Layer 6 of a small transformer language model trained on English Wikipedia (14 layers, counted from 0, width 96). Numbers have three digits each and are written without spaces.
A neuron adds its activation times its output weights to the MLP's output. To switch it off is to set its activation to zero at one token and run the rest of the model.

Output weights of the MLP neurons that the questions are about. A number n stands for (n - 500) times 0.00038.
n8: 500511496580767376319404836500685512630500269535679459482363452453349629625475321420603342541561551411653368581427551431599567513557386617462504479392754760527471478416371431693471416713396372296512765572594406387596407393649540412655362500400438784683360814337252670418530259322467566570
n78: 522622442443684550464480154446500483348396566479377457539613436449347539532250245466432412551484525439528575267831559496273527495341593555392625794232482284658621515299589524553606414357686738899466438481448212508557566158533524598273383644475575569552587572313424239441686282359674492417
n83: 412541584556431420410328688622417504433469567477527599579389641481488425558456592557697339496337381397482475626403597717518598488239562687635751717504536709556480437730333683574395380545511516614303416595533799436458934539329509529528563434639261541488367527515354540420283337839396742466
n150: 368280572039468689538362429446517399562536358536330383564401389537519458329415325691225528491794646608388789804925492683542578396385518748626473386621671567592437721190597407390558393566637667573243627366335654455405566313398521180335373441411621228355666555597441366607560505438321446370
n157: 483598448331432535347471506471280310427583350471533591479500294614422426622446323183398455439465523487525488761513509466455719722655614562335542614433493541513538536351519544453613475525402585496450314398584509516574256372468286622672598520475526616567399648409611473694554612743408356500
n191: 608428405442751723667486681665590537446333503448298595510735590552703276569450658525448307556457470626296490607709538538417848404514693561655621374464473442436425517195446382475512446425406446359428440425571249463460344303600332271485596656525591486515323459561574395633463500531497434598
n196: 393573692314361472551402377486557471353563556518489226251397547741318482376642503471601484661669400526568550474462503338407435589591396560623376561570717530545691484806559538417428545427415240496599705418500664454477557601629346513470441514356436486555645460590446730632433537843443638754
n197: 550465394311614560574681521482436403284519464418493614326553565428519804614463564345446488544545311471337553544503253581394592407510557530411150564458344328455527503427379448521508524365571320791573563579462614482591523360562423533229651475357504228371440388414275353584781459673443380518
n212: 346744613399524556534587524428294459611683407569738437233544326329445575553555536785365709245618545437365530370528330492526361399547484553543472383460750419567470716537614681261719488602343590445604399589535515336658569529488679515694559418369500422224515882186500466531567782487435668424
n217: 438612451769422443446412613802446641633489417693358492473631345848641314326603651684488504465611686305512504411536481424427491487652578696480402544593496712544658462513719596544739705117640625221327355477292425549586516670508603504509632417544703754449469621600463248741623795561573537492
n239: 388524362833542521556381430546456564504493450395534478619395289576531530599901481471440559345394572331432567278693449226272198221443669204403475424525271535500536179693586533463438611619544518354738630488238720471454139682443548714539378326711446524365595423549492647600519649473334579243
n286: 562489558359336546614679769562654311611203421297520492397566695571224508544488434616465353276326465625470467444549613303668751216504449602298469468469606594523500471611659371526521634576626467297295414439373557496213397555443336727423253543454570583730419334466430302467595512652397411431
n287: 536476568701572485644628423547594535619589376600494468650506433579458510441484648648390396297545503416518644361546561610550627198518475768587537556565474697615610431500582679325341653424485576500449468601470489345386537443576319553363293664466429443665500449397450589592621620428500605580
n293: 451496298596288601783566512143731414367568270690547329444534699547588683221562216471628533747561406601758337360529615675393650652636704530577593473267442504496609488496455743529518483574544616453722531594496379517315433718562649548328513359604429451426424122455555531364500540344360701396
n311: 358522511491443663633395485470583346732310461550384563417447547365476579302500428552392483536555488559252507354690607520696385230381323627529310376523760408404496518500730526618439448678601585637138685409434570455434566381478400468683631577365545312207597442752722775522504452564392523417
n335: 496471453320543777504290415786302444748694504711474616423560460522536372451275669442226598536400358598312617598378480709552468509647548674405568442508671658537297555596705508350454542237642437511496576029533326619457710322496334557643825548327470371544629483525478273439672267369221513453

Each question names a token from some text and the token that comes next. It shows the activations a of the neurons there, in the order above. A number n stands for (n - 500) times 0.029.

Then comes g, the gradient of the next token's log-probability with respect to the MLP's output, scaled to length 1. A neuron's effect is roughly proportional to its activation times (output weights . g). A number n stands for (n - 500) times 0.00086.

" rather", then " continue"
a: 497477508496521493488434573527515500494524507499
g: 356552548634577519548552384371506680554610684408711544488422692429570444531593458525381648402420505352358529133710614421527627505725522339456595363324494429447425630592424300472739308403578373616444564415477670385581428416367753512674665437571514468519505423467524353343607689726463406449
Which neuron, switched off, lowers the next token's probability most? n212

"pu", then "gna"
a: 490509496482490498493503500457522494505494494504
g: 668441592650388407420555588666351466398464333503393477448411465503452448304389455425379511313491497416436659369598532520407551458622396440485417360680753541511392199435480400648625696683569385350680610653673430589379570677223759585478326568534435484418553531400179442495492414527342537398
Which neuron, switched off, lowers the next token's probability most? n239

" of", then " a"
a: 510461500520661507489495488496519498444492496520
g: 586534450417454594561385416581307477448593297362454419342677680517457361595317311604557505474585648528556587683861326604344532518474577621431697552472570438482637651466502349347505420598734787580423376637565375524495477449526520413418594581445535447672855376605333447631593656510493406521
Which neuron, switched off, raises the next token's probability most? n78

" marriage", then "."
a: 508508505324503486511510510479493504493473508407
g: 734668563548224479342428567509391398497599519520318362217624502551521346333565525659503521472680468459449435727536305475584458323498560590515413542586474422564266597337570425502646470597597670546583505504424722578542509304314713354432574365548368296447394459451529540421348443264502525799
Which neuron, switched off, raises the next token's probability most? n150

" a", then " carbon"
a: 504513506498490502491480496501508494497497349495
g: 357522510627540452286497370565524435248625568385722591574468398644589471481441457413513404446573768380416654431695397458628489458383490448419563479651524791788408567660366755537404330492300607509585454534686514234661523632452594520638471462479497264472415351315516398558443434556687428597
Which neuron, switched off, lowers the next token's probability most? n311

" |", then "\n"
a: 500507487490500504491501498493501371494500491494
g: 459381509292425484653547517765398614403737552418265606213456439559528642423611432454480500550482629734539427700607432533712484676734659401487529525425607385315433493514502351417507460678192662396478482502492429385543579492381691639389455510612334485463502674587539401521236447480618361402
Which neuron, switched off, lowers the next token's probability most? n286

"age", then " which"
a: 497503485387494492499495519497502499495500509511
g: 497707418593569666452540226323434430577424586467472262203631601743567516571480582384382543388404462447447676646442280490434499469542478331507754697439424391519406502553618552495385570479636407636732534682602404578434473391474638700659486402455651441630596248369493544624484418429733389518
Which neuron, switched off, lowers the next token's probability most? n150

" Co", then "el"
a: 492500481484498498489499468502518492502499504495
g: 722340555338448493313396332380499281439723577497342633568497382804596468592880477309534583625345340449439487485576811529447604323530395595410409473508488483517622513669621455458528604331532483557595454627566272455656389403488445516641512419594338587549488514755425412503542433464578474649
Which neuron, switched off, lowers the next token's probability most? n212

" the", then " Utah"
a: 513512464500503497507516498508508515502514510512
g: 334491405457686245492625574600529439577367524519574425406416612557406632494365463483602573720663432563217546246549420649413568394589275423187580749475516496478377570765623606390654447377551694442499491454435387463481422540692382589285551566357355539400553605654486366513695418409594431550
Which neuron, switched off, lowers the next token's probability most? n83

".", then " In"
a: 497505508523500500525605500502502502496484481516
g: 584576384378677650661507411641770620394576564419469348571634599600534547318383655527480430539643312554586641617486447448373502534204485404307591517465408505637590650403385435355449646520468375527387480551255570563680475410217366478435571336425709555314503236328601527393641433480394390413
Which neuron, switched off, lowers the next token's probability most? n197

" After", then " he"
a: 495468507500510487500509490500511499493496488505
g: 714526509660505269701645438490442448474650493477428594347393520450627567577536446479524449326331334531154266692436675444446446363744541476402682468420521379479436452316351501530484582652373354553689467496257626459518508642472622666501697510321474297508527300441543660373663526496385475445
Which neuron, switched off, lowers the next token's probability most? n78

"me", then "en"
a: 507497460514483381514499490499500504500505494491
g: 485411289431546516387485342272494609432461692430595501576433450725407414586490615454445617551472580491387586561701401552463411637566326324454482659302460405540664595374616683442272586560401538480560677353577414385465353335480279669433337641668384687557496393599420311758418461761643587551
Which neuron, switched off, raises the next token's probability most? n191

"die", then "s"
a: 473499472496477493498493485518513489497395497509
g: 391588528387571446489289711649407602636476462457329740587321573213435496423454642752595396546388521604571630386562637411447462353569455719422470657666421470677459403483525554553469468518644505470511513316616775470580685452552399600619267406414353345399383704640295509583446538637352489367
Which neuron, switched off, lowers the next token's probability most? n293

" organization", then " focused"
a: 501492492432502495480505496499500495525485513494
g: 606647409400579709472337679699585480244338659576531250574599674668563288450426456567578542389657509401561541262392666449692629525524541532523695534365593390287539456571553515531572640562486527691611519521387578654451599712211472525543479444573406530487418505388636609494705268568628444382
Which neuron, switched off, lowers the next token's probability most? n150

"sen", then "su"
a: 505501495527500502528501495513503501495485529495
g: 671504387418447528461547303541589586549422285395557329363537599347478524566159361546477770524703516528418328579482404600488528563436393382403476247582537496716390514451529484359527499633362616575302548387437416570461373681525585502414459486660215675517531443456457672533788490375624262335
Which neuron, switched off, lowers the next token's probability most? n150

"l", then "ent"
a: 505500504501500499504517482507494511484500504492
g: 683287547272482498244211500517713417623513630512484734564561498593357506566418519522499399628564444505221404574566497582471466445577444533518337609536476772588657599578608262463307586551548566449594347338626514645443557513599503647557810651402481633522408367418420495555410674523651288583
Which neuron, switched off, lowers the next token's probability most? n212

"is", then " Vi"
a: 485500549496494481508505499502493490505502515514
g: 400515579542550458542467687513376606528325428428717278596533513706482600586271577588749521467667534483653477646488338462560620479263553486299633171610441487219598593601512604618683406273500471415648449437300677586313495512574550503555542394613503496393277503484436418470637523678374563416
Which neuron, switched off, lowers the next token's probability most? n83

" push", then "ing"
a: 492515485506507499499510500508488570499496499522
g: 630645479594763582613235494481597641520419710553527825640373522518399590484671430437327513540601541594688451598617604593438517520433328473650586245519623374579637372538405416339531307609402323469276480624617626367625458528600442534352577677354368384461644519519634458405577446735378495479
Which neuron, switched off, raises the next token's probability most? n286

" major", then " success"
a: 500512497507504498488461499598505471512526464494
g: 632664446243425678513444476465713571503399351680535350344493575308410584598574579462522482559432525619503318647747377494422440565339407498634692613338479620648532426646574505400593271484562465431751499476496227631451567631563643496649511551398495555813622619504610631588356713519393640500
Which neuron, switched off, lowers the next token's probability most? n197

"tract", then "ed"
a: 503513501502518551503538504501501433245512496500
g: 438378511689468619333439580336504492552483613279556454578598410467531603494644553402724506585491508553562496611696554392524551580559631523382369657586480561394611590601718645275578610446394647558560570589739537574818256735349475581555467588687638632474269608498264390318528549636385460639
Which neuron, switched off, lowers the next token's probability most? n287

"o", then " ("
a: 490498485500494405502498499483495498497499493478
g: 668720568467518502304551321438428636526619278698550384488385611380609354700403349607648445516469386363599208502434468372526482474234562570493442629518289525179689404640608744518605672591470608370468541589372600522413449553534500459554365531621527459407650463423548605425596395403442666708
Which neuron, switched off, lowers the next token's probability most? n191

" to", then " "
a: 506894498482516506491421573494499498468524493505
g: 720647401296524473531455437631447401390300524538442457536565488666346294404548582444600514553463563171547549598706677598761456506511507525350298588591310398708508429360675523592660603542608520695523545410746378632635471497481480454461485529517388509494472440617346184652654622666381485603
Which neuron, switched off, lowers the next token's probability most? n78

"ate", then " members"
a: 491498498478507748496441499484491507415495492471
g: 595433530491403313377422603613442548460548706485430433583428577367591644356415404691694477650378287487800433296303636476378510472411420516430526386588629364571529559345462238509420298362311381380488525486536547569538498626442437568579384534359413577289573739591253447568499494775649317510
Which neuron, switched off, raises the next token's probability most? n191

" imp", then "erial"
a: 502503511484507496495509512494505478511499495498
g: 398622429384221382646673371572332466479375377585380412611502661624639558519563471518617382552379337650514705555207585412673629446616496527355660381566404492572392304491516486427766534635498565419531456442700714533194460688346423592548542415608602588342631664401415511333478610522490511547
Which neuron, switched off, raises the next token's probability most? n286

"al", then "k"
a: 500502505471494524552502517017514485504499510486
g: 515528452437337733490517452433667381532675465382476345673563399524353528342453506433536541432635345682492482672492385584391552587484414439524525436551512358293448522537418424454091803557518394607283411590699356629603462453296694481379341517514381584600747409287518633477498528423294592427
Which neuron, switched off, lowers the next token's probability most? n217

"lan", then "ia"
a: 497501503509701503512504494507507500506511517570
g: 587617512381536535384623392698501401522826342525683496504606619433459322558386471312421474509610637426466477527801568396371536500287661486547351475608607686503751616574714551493679450543357644715364411439606497406614475468578527625649562544579457404621382460668304467577574631803438406536
Which neuron, switched off, lowers the next token's probability most? n157

"s", then "'"
a: 502499497500501574522496497498500518474479452493
g: 503408552458515299559744600420661516583490689749485378686614270468426715449557258501381460398395458448699455529541528474527254548440544562533568552481538416434315501617408320721558317421351432600382570465509589343385366496680462674601404221438400534545607755580290545400603551605358602516
Which neuron, switched off, raises the next token's probability most? n191

" development", then " committee"
a: 492506483503501496497500511498495508538482527426
g: 461299634573416597620273573556573495413359569584482460380533552365490555750292495352589610518515493431492457507123711487389608501417417390435412573671548524303342549548687420481401377422546714647498610567688273719610477576358581554412628804522645350452573415554381655380376559503545550429
Which neuron, switched off, raises the next token's probability most? n335

"th", then "ole"
a: 476489483516493508546493501493499516497493497507
g: 474551545330484518606418449500519534524277495559570327557461503453452626499637452469489553649532513316531343152535286644408528522544498419653661828465294316449530467722532649374511620337557357421460565500507323604520595296379566369605544513640616543467636706515366497590485547385735440150
Which neuron, switched off, lowers the next token's probability most? n8

"divide", then "nd"
a: 498506497516493481492512510492516500496506503507
g: 522582307438583437313721418477559584411541699475230472585595530565358731456390419571537499530428307838455663561547500567570552642548354649541462549527581540583486431710525392510256462432587418408465443619556596538501497652362399353398187257528774448588554635447452454386605670638576418678
Which neuron, switched off, raises the next token's probability most? n239

"e", then "gle"
a: 501515526521505493512499551527513505500491488357
g: 581555436599425700397508425606262369671605541379390318639706437514542535324323471615419450588487422603540484412454375416493376585439436338621485267392535462490389368358224339420666492514518287714469546586594448714421462431462324295615368522314450705627520460445468582644315543617361347704
Which neuron, switched off, raises the next token's probability most? n335

"\n", then "As"
a: 508511515504501500496553480528508496462499493507
g: 584503616439718616586696377652401352386622581322600494478478435570636692510358479594581560338416409653335376426325484398319472568552488601393623451531510506655747549580474346504431646449524487693228474527179429328582358601468144473600319531515645566397473476520338654548555627615548490452
Which neuron, switched off, lowers the next token's probability most? n197

" a", then " role"
a: 489515501500489500511447497494512508496494299511
g: 458598358461461442447383546662411812643454458249294474571456609576506594271528514681428476323548373595591431660325479448476216462399460552594784511298525516499678585592483373596600678551425459391311484560453657730341581435394548493545670407471671547646608459713358496508403490723432479427
Which neuron, switched off, lowers the next token's probability most? n197

"yon", then "d"
a: 504476488503613505523507501470477496492490509498
g: 624504514407687462394289605455250520414307442346532432528351610383393539547446441600580625579238528331643209525454587502321605381390446713503466517567368717519506624423478444444670444494709539805477474438642290642554558597619568469519543340573382557725400740411634541650457488352503486424
Which neuron, switched off, lowers the next token's probability most? n157